Layer 2 of a small transformer language model trained on English Wikipedia (12 layers, counted from 0, width 96).
A neuron adds its activation times its output weights to the MLP's output. To switch it off is to set its activation to zero at one token and run the rest of the model.
A neuron's activation on a vector x is squared ReLU(weights . x), where the dot is the dot product.

Input weights of the MLP neurons that the questions are about. A number n stands for n times 0.0069.
n15: 15 25 10 12 -11 7 -34 -3 -38 -1 -7 6 -9 8 -1 -6 20 -4 -13 8 -27 -36 -24 8 4 -29 19 -16 -37 -15 -4 25 22 -2 -5 30 0 16 9 3 -7 -8 27 16 0 11 -38 37 37 25 -37 -24 0 23 16 23 21 -17 24 4 -7 20 10 24 20 -15 8 6 76 -29 -9 -36 3 7 -32 -29 49 -21 34 12 25 14 9 28 -6 19 -17 4 -9 18 -6 40 17 4 2 -24
n51: 5 25 7 -24 40 7 3 -20 -21 -6 -23 26 -71 16 -23 7 -33 -4 -10 4 -6 16 1 9 -35 12 -2 14 13 -12 9 16 19 12 5 32 -10 5 -11 -55 37 12 20 -16 54 20 5 17 1 4 4 -36 8 21 -28 -52 32 0 -2 16 -23 -12 -3 -3 6 -31 31 61 40 -2 -38 4 -16 -11 -41 30 -22 8 30 30 -5 29 29 -9 56 17 1 8 26 3 5 10 26 22 -23 -52
n94: -28 31 8 -18 -10 -17 21 11 9 4 -9 -13 -33 -23 17 -27 15 -10 -43 -9 -6 -20 15 -55 14 -20 21 44 29 -5 3 -7 -2 55 47 -6 -25 -16 -23 -2 -1 -1 0 -3 43 -91 3 -18 -49 6 1 -44 -4 37 -7 -35 -21 14 -39 -20 53 -29 16 8 -27 -39 27 -28 30 0 15 -18 34 -4 -22 -19 17 6 8 -4 59 -13 61 31 6 -29 28 -29 22 4 5 3 44 -4 8 -26
n99: -5 -13 -45 -1 3 -8 16 -35 -1 -8 32 10 -2 -16 -28 -23 -4 -10 -10 4 4 5 -15 0 -45 3 0 -8 40 28 -3 -24 -16 -1 -1 -13 -39 44 -24 -5 24 -42 -16 1 1 1 10 31 32 -11 -31 -32 -6 -9 44 22 -27 2 11 31 13 -3 -8 -17 11 8 -23 -20 20 -16 9 5 -35 34 7 -33 -21 27 7 -33 8 30 12 -3 -13 23 28 -11 -34 -11 38 34 -33 -10 -20 10
n128: 8 7 -57 21 28 -35 19 7 -28 -12 -10 36 -10 -12 -7 25 1 47 -4 -10 -17 -5 -30 -6 -23 -1 -8 -5 -26 25 39 24 -15 -12 30 48 0 30 6 -6 6 -76 4 0 -8 -10 -19 -8 8 -19 -48 -6 -16 -18 17 -3 -4 3 -35 49 -14 27 1 10 -23 33 -16 21 43 3 94 9 -6 2 -5 -8 39 -12 -10 -11 2 36 -5 -19 22 -4 -4 -23 -27 -1 12 21 15 4 -36 -40
n165: 32 70 8 5 7 51 -22 -13 23 -17 34 -1 -58 3 -20 25 28 1 36 -28 -43 -2 -13 0 -9 13 -20 31 16 33 -17 -56 -11 -14 -19 -16 -5 45 0 4 -28 -19 -21 2 35 -16 0 15 8 51 8 -12 65 37 -2 -3 63 4 -6 -10 23 -31 42 -39 -39 -16 26 -26 -10 1 -2 31 -26 4 -1 8 -8 34 -36 -32 28 30 5 26 10 -10 23 11 -9 -34 -1 -11 13 8 16 -13
n223: 36 -1 21 -37 -2 6 45 -12 -22 14 -9 -21 2 23 -15 -8 2 18 -29 3 9 20 -4 -50 -29 -39 -23 29 36 -12 -3 -61 -11 16 27 2 -10 27 32 -29 -11 -41 -22 14 40 -15 -19 43 21 2 20 -1 -27 9 -4 0 12 8 -37 -13 50 -11 65 -31 -9 8 -14 -18 13 7 -4 31 13 14 10 -33 -35 30 5 -24 -13 24 -24 45 19 -12 2 26 82 -1 18 2 -2 8 32 -9
n236: 15 2 -24 -2 21 28 34 -94 -19 -27 -21 -35 16 11 4 -36 5 -3 -4 -17 13 7 -2 5 3 21 -6 73 7 51 28 -47 -12 -11 24 -8 -13 16 10 8 -25 -7 17 22 -20 -10 -2 27 34 -13 6 17 6 4 -2 13 -2 -17 -52 10 -10 -40 43 -28 -33 -10 -2 11 28 -7 35 86 1 10 48 -45 21 20 -13 -19 -12 -3 -7 1 -6 -22 -31 -7 22 -7 45 15 -24 14 -24 18
n242: 38 31 -61 3 1 16 -14 23 -21 -7 33 9 -16 -54 0 2 -45 21 17 33 5 -15 9 21 -35 -24 20 -12 -11 21 26 -4 7 3 -7 -12 3 5 19 -38 -4 4 34 34 39 0 -14 19 7 12 7 5 -4 9 74 -51 65 -5 -24 0 -22 -40 46 12 34 7 -10 20 60 8 4 -35 6 0 -24 0 -21 -13 -13 11 42 55 2 -1 3 -8 -27 10 -5 -31 35 42 -7 3 6 -35
n244: 6 -2 -37 23 62 -13 -25 -15 -30 11 11 -3 -11 -35 15 40 -45 73 31 -16 -58 63 -15 1 16 -35 4 18 16 11 -22 10 30 -23 12 2 11 18 4 -17 16 17 22 10 -2 -1 -18 3 -15 13 31 27 -10 3 55 19 37 -7 4 53 -2 18 -14 -29 -5 -12 11 35 24 -31 26 14 -14 20 9 13 22 -30 36 -8 -10 -23 23 11 6 22 -25 -13 -12 43 -2 24 32 -27 -32 -5
n259: 22 -7 1 20 4 -18 -21 -24 5 1 33 -9 4 24 15 10 -36 -17 -13 -13 4 1 9 0 18 -13 -29 19 7 33 15 13 6 55 -17 18 5 14 13 -28 13 -35 -48 -15 8 -28 -8 -12 -27 -8 6 -27 18 31 12 2 15 -57 6 -10 3 -36 -3 27 -54 -18 -3 -2 12 -6 12 -1 5 12 -33 -16 1 -3 3 -16 19 -14 37 -44 29 2 -12 -5 38 -37 -9 31 14 31 -13 -22
n298: 2 41 -15 8 16 1 5 41 -5 2 5 -32 10 6 18 20 -53 2 1 -29 -13 10 4 -21 7 -27 7 58 34 5 -20 -32 -24 22 33 0 -31 -5 11 3 -20 12 10 -9 20 -29 46 7 -33 -1 6 28 15 13 -18 -7 -12 -10 16 -8 -10 5 11 -7 10 -7 10 -13 19 -13 26 21 39 37 16 -29 -12 36 -26 -3 17 -16 -5 18 10 -15 -8 -7 -8 -15 -23 29 30 2 -10 -21
n315: -9 18 27 9 8 -22 21 3 13 -15 2 34 -46 -18 1 15 38 35 24 35 16 -24 7 2 -29 -50 -15 35 -25 0 -35 -49 12 -7 13 45 4 39 -3 10 -10 -20 -20 -6 45 -22 -15 43 11 -15 1 -33 33 18 -17 -15 4 1 -66 -1 5 -19 33 11 -18 0 16 -15 8 -12 28 9 -22 -1 2 4 36 -23 16 1 -11 -6 18 2 -9 -4 8 15 13 6 -20 6 7 11 26 -7
n374: 10 -11 6 9 -3 -14 30 35 -32 -17 37 7 -24 41 -36 -8 6 18 -18 -47 -1 22 -34 25 34 28 -20 13 -15 -34 26 -2 14 -6 5 6 14 28 10 -19 8 5 11 31 43 -34 -29 -8 -33 -1 -6 18 2 33 41 -37 1 17 -38 7 57 24 2 2 -75 -79 14 -28 21 0 31 74 -13 15 -26 -13 -44 28 -34 11 59 7 -12 16 -8 -4 42 10 -4 6 -23 -9 10 20 41 24
n377: 57 -22 -12 -52 -39 -42 -5 -12 -36 -19 -7 61 6 24 -13 -43 6 12 -36 23 12 44 9 5 24 -13 -3 16 4 60 -19 -27 22 3 12 29 -21 65 -28 -10 -34 -32 7 34 2 -11 11 0 24 28 -56 25 -6 23 16 -15 -13 22 9 70 3 -42 -33 7 19 9 -12 -28 38 9 -2 -11 -36 -8 -7 -15 3 -17 -7 -1 -11 63 7 -18 -4 34 34 -11 33 4 29 3 -1 -26 -31 -18

Output weights of the MLP neurons that the questions are about. A number n stands for n times 0.0068.
n15: 6 14 27 -26 19 -1 -22 1 -9 2 35 -17 1 -10 -1 -30 28 -48 -15 -29 -19 18 8 -14 22 -60 23 24 -4 -28 -1 -2 14 -28 -30 -28 -3 -30 30 6 27 -22 -19 36 22 8 6 8 -17 -17 -20 9 20 16 27 -28 -8 -3 0 20 2 0 -9 -4 -1 39 7 39 -1 25 24 18 -3 30 -10 27 4 -39 17 -11 -20 -31 -18 7 -36 -8 -23 -21 -44 12 -6 16 -34 6 16 25
n51: 22 5 14 -20 22 8 15 -32 -4 17 -27 25 -27 -30 -14 -13 -31 19 -27 -46 24 -4 -1 47 36 -12 -5 7 16 -20 13 22 42 -3 1 -34 1 7 -23 3 -60 -3 -19 11 14 1 16 -29 1 -13 23 36 -39 12 15 -19 -27 -26 33 -44 -59 39 16 14 22 21 17 18 7 -35 23 -2 5 -7 -32 40 -6 -24 -9 -7 -31 -23 23 -3 18 -28 -2 -24 -1 18 -26 -30 25 8 -20 -11
n94: 35 0 -40 11 19 40 -11 16 -13 23 15 -33 -34 9 -8 45 -25 11 7 -6 16 14 -31 6 -5 -33 -10 -33 -23 -16 16 1 10 29 30 -5 24 -21 -1 8 16 9 5 -6 -25 13 9 -24 -24 -23 12 4 12 -5 -4 -7 -51 -91 16 -3 -27 -1 3 25 61 -2 1 40 19 -21 -13 37 -94 3 -21 -7 -25 25 -9 -9 10 6 40 12 -29 4 12 -54 -11 -7 12 -31 -2 14 -27 -15
n99: -14 -25 19 -27 4 7 -15 34 21 -11 0 0 12 16 18 -4 -10 1 -14 7 -20 -8 19 -4 5 -8 20 -13 5 -20 -9 -9 12 4 -22 -20 -8 -5 18 32 -3 11 -23 -2 -36 7 -24 -20 -11 -5 11 5 26 14 5 10 5 27 -18 -4 -2 38 28 72 -6 23 27 26 -6 40 -24 -19 17 -23 -31 44 7 -40 -23 26 -9 9 2 46 1 -18 -33 -16 -40 -29 17 -24 3 -14 1 -5
n128: -22 -13 -8 30 -48 -4 31 8 19 8 -48 5 5 -2 -1 -14 33 6 34 27 9 12 -15 -9 24 -12 57 -6 -46 4 42 16 -28 -44 -21 4 25 4 -27 38 -6 -23 -21 -26 -20 46 0 8 19 3 -6 26 13 -24 22 8 2 -4 -28 25 -37 5 -14 31 45 36 -12 55 -14 39 14 13 33 7 -42 -8 18 -18 1 27 9 -2 -5 -10 -5 -36 -9 -14 -50 -28 11 23 -5 11 -18 14
n165: 23 35 -12 6 -1 25 -22 19 30 33 -13 1 1 8 3 10 -18 -6 65 20 30 -29 19 53 25 -12 -31 20 4 -5 -19 11 33 33 -7 -24 19 53 18 -24 12 30 -21 -23 2 20 13 37 -34 -9 8 27 -28 -12 14 -1 -6 0 2 6 11 -33 0 23 10 13 13 -42 44 -31 -13 12 5 28 -23 8 -63 -10 -26 18 -56 -18 9 14 -35 -12 -35 8 7 34 11 -33 50 12 7 -7
n223: 3 -3 53 -4 21 -29 -14 29 49 46 18 -5 -23 4 -1 -13 -22 7 39 71 -39 0 25 -18 -19 -4 15 -23 25 -19 -2 -5 -4 11 -33 -17 56 21 -27 5 11 17 4 -1 -33 -16 1 -23 18 -21 -3 -15 12 3 -26 -11 7 26 38 -35 -1 -6 10 23 -16 14 1 -26 -7 -17 -24 14 11 -40 -4 24 -16 -14 -35 14 4 -5 -7 5 -33 17 9 24 -30 -15 32 0 -1 -18 3 -26
n236: 8 0 18 -21 -27 -16 1 -28 33 3 -35 18 28 27 -4 -11 38 26 10 6 3 -9 -16 43 44 -8 46 7 -41 -24 -56 -25 -9 -25 -5 -4 -12 8 35 -21 -33 34 14 -43 33 63 -26 21 13 7 -17 6 10 -10 -25 44 -32 12 -19 -18 18 -1 1 33 13 26 -2 3 -9 8 -27 14 -2 -12 11 -20 9 -29 -8 17 -65 -37 -11 -6 35 -42 0 -16 -13 -18 0 12 -16 14 27 -9
n242: -18 1 -5 -9 -20 11 3 -1 -11 -1 -14 -18 27 -2 5 -8 -4 17 -31 9 47 -31 8 5 3 -22 4 -2 1 15 -31 15 -15 8 14 58 56 -56 -1 -3 32 20 -7 37 -20 20 40 11 32 -13 -6 33 17 -2 -5 -11 9 3 19 -21 -2 -39 5 3 -1 21 39 -18 17 17 -19 1 -29 -2 -22 17 47 6 30 -6 -13 -3 -14 15 -24 18 -2 85 -33 5 -15 -7 -37 12 11 -28
n244: -10 25 17 -5 21 3 18 -43 0 43 -11 -29 -1 23 32 8 -7 38 41 -61 -13 -20 8 -3 -22 -7 -11 -11 -19 0 3 6 40 -21 -26 -16 24 -16 -5 10 -14 -23 -75 13 37 71 13 -10 20 -48 11 33 -8 5 -36 -8 -26 -26 5 -13 39 -1 -1 51 -18 24 -23 -1 -10 -36 -15 -24 -20 13 8 -39 -7 -35 44 6 -16 -11 12 -37 -22 -41 -28 25 9 -18 4 -22 -20 20 16 -21
n259: -2 2 -28 -12 -12 21 -27 20 -11 7 -8 -37 1 -18 -16 7 5 -16 9 -5 -6 -46 -5 -4 -6 10 13 -7 -6 -17 -5 34 17 -21 -38 -19 8 -12 22 15 26 6 -8 -5 -34 -24 38 -16 -19 -8 21 30 17 16 -2 17 -25 43 29 -24 -19 3 10 -22 5 -14 -4 -10 7 -19 -11 -12 59 1 1 -2 -11 -8 -4 -8 -47 13 27 -30 -10 -24 -10 41 -20 -8 -11 3 69 -4 -33 30
n298: -55 -17 -9 -27 -48 -3 28 11 49 22 1 -5 20 1 22 12 -14 -4 -7 5 -5 34 19 22 10 31 53 -19 -17 -7 -29 -13 -27 2 -7 -19 -4 0 -28 -9 17 -32 -1 30 -24 34 10 -38 -14 9 15 21 -8 7 -12 -14 -14 -9 13 2 -46 -13 -10 36 18 -21 -14 -11 8 26 15 -13 16 14 36 32 -17 31 9 -2 9 21 -18 -10 16 -32 4 -21 -13 9 14 7 -9 -19 -27 15
n315: -42 -10 -13 -1 -9 -15 13 -12 20 3 -35 -6 -14 -13 59 -35 10 -43 -20 24 15 8 23 28 -11 31 13 -13 8 -5 -35 41 21 0 10 16 -29 -19 -14 43 -5 0 3 1 -21 -6 -44 -1 2 8 -32 -15 7 0 -5 27 -28 25 12 -13 -2 -11 -37 38 1 23 -5 -15 -44 22 18 3 4 21 13 -1 30 7 -26 48 13 -21 5 3 8 -15 -33 14 -32 7 -53 -11 8 21 14 17
n374: -33 21 58 20 18 -8 7 13 46 43 -52 13 10 10 26 -4 23 22 47 7 18 -16 12 -31 -47 -13 49 40 10 -35 3 19 36 -33 -3 17 14 -40 4 23 5 23 -10 -13 -4 8 28 -81 -8 -13 1 -5 -13 -16 -17 33 33 28 10 -39 13 40 3 20 47 -6 -11 24 15 -28 -13 12 12 14 -45 -16 19 -2 -24 4 31 18 30 19 -21 20 -39 -23 9 -2 -10 26 -8 14 48 -1
n377: -19 11 -28 29 -38 11 17 -3 -2 8 -5 33 -35 2 36 -58 42 18 -44 -12 34 30 -16 1 21 23 -38 26 4 6 -32 18 27 -4 19 48 4 8 -13 14 -22 -20 13 12 -16 8 -34 5 -4 29 -12 37 19 -22 -13 13 6 29 -5 0 2 -13 11 35 -17 -7 1 -25 -2 31 5 -5 -27 58 -18 -13 5 -34 -46 8 -18 -30 16 31 11 -22 -10 36 -50 -17 18 1 -50 20 45 -38

Each question names a token from some text and the token that comes next. It shows the vector x that enters the MLP there. A number n stands for n times 0.047.

Then comes g, the gradient of the next token's log-probability with respect to the MLP's output, scaled to length 1. A neuron's effect is roughly proportional to its activation times (output weights . g). A number n stands for n times 0.0043.

" the", then " A"
x: 16 -44 -1 -30 -17 16 8 14 -3 46 -7 -21 16 10 -19 -9 0 -23 -43 -2 11 -41 -8 14 -25 15 -3 -21 18 -24 15 16 -23 18 4 -25 7 -9 -11 39 9 -13 -12 -20 12 24 26 12 -1 -3 3 4 -5 6 12 15 8 34 -5 -38 3 -9 3 -12 -7 51 -1 -31 -19 15 -33 -8 10 -27 -2 7 -14 7 -28 -9 -8 22 -10 22 18 -36 -18 91 5 19 27 4 14 2 9 -4
g: -1 -5 -9 48 23 24 -36 1 27 18 32 7 14 -25 15 -14 -11 -6 14 25 7 -11 14 57 2 30 34 -11 -45 -16 20 36 -13 11 -4 11 41 -25 -11 4 8 1 9 -19 6 0 11 -57 -11 -9 -24 57 -17 -43 14 6 7 6 16 -24 9 31 3 16 15 -16 -13 6 10 38 6 17 -24 -13 -2 58 21 -38 -10 -25 4 -23 20 -26 -17 28 7 -10 -58 -32 -9 -29 -19 -19 -2 40
Switching off which neuron hurts the next token most? n223

"ated", then " w"
x: -2 -6 13 -16 -9 16 35 24 -18 22 -2 3 -4 -3 4 8 15 -4 27 -10 31 -53 24 53 -3 11 16 19 20 13 -17 54 25 -1 -31 -2 -3 -26 -13 23 20 18 -6 -34 6 32 12 42 -8 -18 -4 -26 33 -6 13 8 -32 30 27 -42 30 -10 -15 32 -1 17 20 -20 -10 -3 -12 12 3 3 -25 24 25 -13 25 0 -25 3 -12 10 -1 -2 27 34 -26 13 -8 -43 16 -8 -7 16
g: 12 22 -3 -2 -12 -23 10 9 -16 -17 -44 -31 -23 15 -3 38 5 32 -60 2 -20 14 -28 -17 -11 -23 -5 10 0 -4 -18 -7 0 -14 11 3 -7 14 1 -37 51 -4 9 17 1 -10 34 25 -29 74 18 6 -10 -13 35 -45 12 13 -13 -15 36 -4 -18 -54 -9 -10 37 -19 19 -17 -25 -17 -11 2 -3 -39 -36 1 4 21 27 42 21 23 14 11 8 47 10 -43 4 -6 0 -13 45 -7
Which neuron, switched off, raises the next token's probability most? n315

"\n", then "=="
x: -9 -13 15 8 0 10 2 4 31 63 18 -34 45 -1 20 -26 2 -13 13 -4 -5 -29 27 1 4 -16 -17 24 3 -16 10 -9 -34 18 0 -15 33 -40 -13 7 -15 26 -9 1 6 -7 19 -21 21 5 42 6 -2 0 -7 -5 -36 14 -28 -34 0 -16 10 -27 -38 23 19 8 -49 35 -16 -2 16 -15 9 42 39 -56 -9 -5 -16 -39 -8 0 -11 -14 -5 -5 -16 -5 0 -15 8 -7 5 -2
g: 0 -17 -6 13 17 12 26 -2 -19 35 -19 4 -20 -21 -16 40 -14 6 -19 -13 -18 21 -30 -27 -25 -28 69 -14 24 25 38 -33 -26 -21 -33 -4 -7 4 32 -20 14 22 -29 -5 -22 -42 -24 -10 6 28 34 48 -19 2 -8 13 8 27 26 0 42 14 16 -24 -19 -27 19 -11 -25 -22 -30 -19 35 50 -8 11 13 -3 -7 3 11 -15 21 50 -41 -29 4 -28 17 18 8 19 -16 -4 1 34
Which neuron, switched off, raises the next token's probability most? n94

"s.", then "\n"
x: -14 3 9 -2 6 -12 11 39 29 -14 -3 -1 27 -16 -10 -1 -15 -13 15 -28 -1 -46 -19 38 14 37 -5 -13 -36 -15 -9 -38 -5 14 -13 14 28 -6 7 12 34 1 18 16 15 27 22 -8 -21 -11 3 28 7 -13 -10 -6 -53 33 -3 -22 13 4 -6 20 -12 -8 4 -26 -13 27 -14 16 22 -22 7 34 -18 -28 -11 8 -14 -48 27 10 -12 -50 -9 43 -9 -31 -26 -24 25 -18 26 3
g: -31 49 0 31 0 -14 2 28 23 28 -17 29 -9 -38 16 8 -46 4 7 10 -21 7 -28 -11 17 -11 -23 43 -22 45 -22 14 10 -20 -22 15 5 12 82 -18 11 -17 -12 -19 7 2 7 -20 -36 -17 -11 26 2 62 6 31 -33 -1 3 10 -1 -31 -7 24 -6 -10 11 53 -15 17 47 -2 18 -3 5 -7 37 -12 23 -2 15 5 -20 39 -24 -10 -4 3 -6 20 19 26 16 27 0 40
Switching off which neuron hurts the next token most? n374

"\"", then "."
x: -20 11 16 19 -41 -12 9 -5 6 37 23 40 12 2 32 -13 30 -5 56 -28 -8 -11 27 37 -8 10 9 -13 -6 -13 -8 0 -5 14 1 -13 6 13 13 -3 -12 55 26 3 19 34 8 21 -22 -4 16 -16 20 -5 -6 -1 -21 15 1 -19 -28 -12 -1 30 8 5 18 -22 -18 -3 -32 19 -2 -41 6 8 1 -2 -9 34 22 -16 9 -17 -12 -23 -47 64 -36 -9 -4 -17 13 -6 33 -9
g: -11 -24 25 28 7 -3 -6 -5 -32 -46 -4 22 12 12 28 9 -15 29 5 -9 5 10 52 -16 20 -22 25 19 20 2 -34 20 29 -18 20 13 -27 -5 -2 13 13 15 -20 -10 42 5 -60 -14 -7 12 -88 -1 -7 13 19 -10 13 -41 2 32 -7 2 11 24 -15 -8 12 -5 1 -14 17 16 -26 4 -41 -63 3 55 -34 8 11 -24 14 -1 -16 38 -23 -20 -8 9 -10 -4 2 21 33 -28
Switching off which neuron hurts the next token most? n315

" le", then "g"
x: -2 -28 9 -14 -45 -5 8 -8 17 49 -16 -31 20 27 18 -14 0 2 14 14 29 -25 -17 37 36 20 20 -30 -22 9 -11 30 -23 -4 16 -22 43 -12 -18 46 12 12 14 29 -21 53 1 35 -6 34 -7 -23 -16 -28 -31 -6 -22 22 12 -7 -7 18 -28 24 6 -3 9 11 2 23 3 -4 -33 -5 5 -15 29 -2 -9 11 -2 -13 13 -14 -14 8 -17 23 -17 44 1 13 -28 4 -18 -3
g: -2 -17 -17 63 1 -23 -21 11 -15 5 -8 -16 1 -24 -9 -35 -42 -46 15 11 -5 -32 6 -10 17 50 23 -5 -30 0 -61 -11 -3 -26 33 30 2 68 13 17 10 4 29 -30 -13 21 -19 -1 -22 -22 -7 28 11 -24 -7 -42 -23 -42 -8 46 -11 0 10 14 15 9 0 -16 -15 -19 45 -5 28 -25 -15 3 -26 22 -31 -5 6 18 19 -44 -6 -8 20 42 -15 2 10 -6 -20 10 -1 -8
Which neuron, switched off, raises the next token's probability most? n15

"ee", then "k"
x: -22 -6 -27 25 -30 16 -15 14 29 0 5 -32 48 24 15 -34 -7 6 6 -3 39 -26 5 -2 34 15 -3 -13 -10 20 26 15 20 -1 -22 -17 40 -31 23 0 -20 53 -17 -9 -14 6 -19 2 -34 -2 -24 9 -35 -11 4 33 -62 36 -12 -5 13 -14 -20 -1 -5 -19 13 -13 -5 16 -20 23 -27 -13 -1 9 -17 5 -17 27 -9 -36 3 -28 -17 -29 -5 7 32 -5 -6 -17 6 11 20 13
g: -3 30 -21 21 10 -15 18 -6 3 -8 36 -9 -9 23 -19 -7 -17 8 -9 -1 -9 42 2 -33 0 17 -24 19 -16 10 51 -5 -25 28 -5 -13 7 -4 -3 -28 -47 -36 -28 35 -9 26 51 22 3 23 15 12 24 -21 27 6 -6 14 -33 16 -33 2 27 1 4 28 2 48 17 -13 -1 12 -25 -21 13 24 -30 -8 18 41 -30 2 -30 -42 29 16 11 -30 35 43 42 27 -3 43 17 -42
Which neuron, switched off, raises the next token's probability most? n374

"id", then "es"
x: -10 13 25 22 -6 -14 -7 -10 -17 -40 -24 -8 37 3 -20 5 22 -25 11 -10 -13 -39 -7 22 24 8 11 14 -11 -7 -45 30 9 -27 1 -46 22 -37 11 41 -19 -5 19 -12 -43 24 19 6 2 10 -1 -6 -52 -1 -32 18 -17 7 6 17 -3 11 24 29 -12 21 -18 -20 4 -14 16 5 -4 -23 1 7 16 16 -19 29 -12 -11 -13 -14 -27 6 19 -4 7 26 -7 -55 3 -56 -15 7
g: 2 32 30 5 -26 32 6 -19 4 61 5 2 18 18 -17 -52 -32 13 -11 16 -15 -10 -3 22 40 -23 33 -13 2 -15 37 -13 47 -14 -24 -24 36 -25 -9 -16 10 8 -22 -20 1 13 -1 2 -5 -8 -52 19 -33 9 -10 -14 -8 30 18 -20 -57 3 -42 28 29 9 -33 13 40 3 -5 -30 -3 33 -14 36 -4 -16 17 14 27 -18 -41 -38 -17 11 -16 -7 -27 8 -33 -18 -12 -3 -21 -2
Switching off which neuron hurts the next token most? n15

"r", then "um"
x: 2 2 13 -14 -12 3 1 28 -10 49 -15 16 29 -14 -5 -2 -24 -53 34 -14 5 -20 -11 -8 9 29 35 -10 -5 -5 -32 10 -29 2 -7 -5 15 -32 -26 32 -40 -9 -23 -31 17 -6 15 -19 -28 4 14 -2 -26 -34 27 24 16 26 16 -18 7 16 -9 33 7 18 3 24 -6 32 -14 11 20 -14 5 -35 -24 -4 -26 -10 23 -3 -36 -12 -16 5 -26 -37 2 -14 -40 -31 -7 31 -10 20
g: -21 -12 -11 13 -23 -38 -12 12 1 -17 -33 18 21 -23 19 44 -51 -2 14 -16 -37 10 -24 -3 -13 21 -5 6 14 9 25 -29 -11 48 1 -21 -48 11 47 -14 -2 64 -45 10 -5 14 19 16 -32 8 21 11 -27 39 16 -22 1 -2 0 -9 17 14 -13 -15 -10 -14 -17 34 -1 2 48 -33 21 24 32 30 -3 -35 19 15 17 10 16 -35 23 -22 -1 29 9 -24 -18 -40 -27 20 15 26
Switching off which neuron hurts the next token most? n298

" l", then "y"
x: 2 13 21 -28 -33 -1 9 -15 49 43 -25 -15 3 3 -20 -3 2 -44 26 23 13 -32 6 27 16 -3 33 -2 -28 -20 9 15 -26 -7 -6 -11 31 -21 -16 22 4 -2 -13 25 -32 40 -21 37 16 14 5 17 0 -9 -29 -13 -15 23 17 2 0 20 -31 -2 18 -4 -15 24 2 55 -2 -8 4 -21 19 4 30 -1 2 -1 33 19 -27 12 -18 -13 -30 -3 -35 -5 26 33 -40 -8 16 -8
g: -15 -39 2 30 40 27 -26 20 2 -33 -22 27 37 -13 -27 6 -57 -18 -32 15 -42 -39 22 10 -36 17 6 -17 24 -25 28 3 9 10 0 3 -35 -2 -30 -22 19 8 26 45 6 -18 5 5 12 42 10 -2 2 -48 -2 -13 -19 -3 -35 46 -33 11 -23 -10 18 -5 -13 -19 -17 14 28 -1 22 -1 19 -12 9 24 28 8 -29 9 -15 -13 18 10 15 59 1 -27 25 -4 35 -1 43 4
Which neuron, switched off, raises the next token's probability most? n15

"at", then "ing"
x: -12 -14 -8 50 17 39 -20 13 26 31 47 -25 4 13 -10 -1 -26 -15 8 -27 9 0 19 7 9 -25 3 -14 32 -2 16 25 16 -10 -25 -14 46 -37 7 7 14 0 7 -47 -11 31 -19 -36 -21 3 24 8 -33 -27 -18 34 10 24 17 -17 1 6 2 15 15 -10 -16 25 -11 29 -21 2 10 4 4 14 7 17 37 -26 -23 -36 -34 3 -20 -27 -32 -15 12 6 -11 -10 9 -17 -17 26
g: -16 29 39 -7 -19 20 -6 -29 -9 17 -10 -2 18 14 24 -22 -28 -39 -11 26 -35 16 -14 9 -4 53 3 -26 -20 -60 23 17 27 42 -3 23 23 -9 32 -14 -14 35 35 -1 18 1 11 4 -28 -30 -25 49 -15 3 -23 -7 -19 24 31 -36 26 -34 -35 -3 22 -20 20 -1 34 34 -17 -2 -11 11 3 -45 32 -4 -7 13 29 -32 -16 16 -9 11 2 38 -27 -21 3 -35 -26 12 -18 7
Switching off which neuron hurts the next token most? n244

" the", then " s"
x: -4 -45 7 -24 -20 23 -4 15 -1 33 -5 -9 11 15 -20 -1 -5 -28 -48 -6 11 -34 -8 24 -15 14 -14 -11 11 -23 17 7 -27 3 -11 -27 1 -17 -10 38 2 -18 -1 -17 11 32 21 5 15 -2 4 1 -7 -11 11 28 19 27 -3 -44 4 -18 1 -9 -4 40 -16 -26 -15 26 -43 -14 0 -32 0 16 -13 4 -42 -1 -13 25 -6 8 16 -31 -26 88 2 19 24 5 7 4 6 -10
g: -11 -11 58 -2 9 -5 -4 -48 -23 -9 33 -14 12 15 -15 1 7 10 15 -21 -7 -16 7 -6 18 -59 17 29 41 -9 -14 3 22 -53 40 -37 20 5 1 -28 9 -45 -19 4 15 5 -29 17 23 51 23 -28 25 36 11 11 26 0 -33 6 -51 -6 -18 -24 -4 -2 40 -33 2 -9 -15 2 -5 34 -27 -28 15 25 26 13 -14 28 38 28 30 -19 19 16 -1 -20 -1 13 -11 -3 5 -30
Which neuron, switched off, raises the next token's probability most? n223

"e", then " Car"
x: 7 1 -31 10 -9 -5 11 6 13 -1 -22 -13 69 39 17 -9 -2 -28 6 8 31 -55 9 17 19 52 25 -4 -2 38 -1 31 -13 -25 -36 -38 23 -4 18 0 -4 -13 -28 -10 -45 1 -4 2 -11 -11 16 -3 -30 6 -16 37 -40 -5 -6 12 0 -12 22 53 11 18 3 7 16 1 10 -9 27 -32 -4 -18 1 -7 1 16 3 -39 -2 -5 -12 0 -1 23 24 1 6 -10 26 15 -10 9
g: -4 16 -34 27 14 27 -59 23 -31 -20 -6 15 -36 10 4 1 -27 -10 -26 -6 -1 -19 3 -11 21 -12 -14 -4 -15 -37 -40 -3 -1 -23 23 -33 -9 -24 17 -11 13 22 -17 12 -32 7 25 -17 -16 48 -1 4 -36 -40 31 5 28 -26 -6 12 2 -39 -6 -1 -1 -30 32 -16 -10 38 20 -2 27 -15 -23 -2 44 1 39 -3 19 -18 -2 -15 13 -27 24 22 -17 -46 -60 -8 43 -34 -11 -28
Switching off which neuron hurts the next token most? n259

",", then " H"
x: 2 -14 -44 25 6 -12 15 28 29 53 10 -13 33 -1 -11 -8 -19 -36 10 19 15 -46 4 13 -10 17 1 4 -2 3 -1 18 -39 -20 2 12 27 24 -38 -29 25 4 -12 28 -21 13 9 -5 7 22 20 -2 -1 -22 -10 -9 -27 40 6 -58 9 -23 28 14 -4 30 2 6 0 10 -28 18 18 -25 -17 42 -18 -26 1 3 19 -1 -13 -3 -14 8 -6 51 -35 5 -4 3 12 -25 8 -13
g: -1 -38 -6 40 -23 2 -48 -5 -4 -28 25 10 -10 -1 29 -21 21 49 34 -13 12 3 -22 40 0 9 -19 -16 -22 -15 -22 -37 0 -7 -15 -22 -13 -12 30 25 -47 5 11 26 -3 31 14 -33 -8 -8 2 -19 -66 -15 -2 -18 7 -42 8 6 10 -15 10 35 34 15 58 39 1 4 5 4 39 -7 2 -17 -38 -36 -39 20 17 6 -45 -11 17 -6 -15 7 8 -5 -17 -15 21 -35 -19 -2
Which neuron, switched off, raises the next token's probability most? n242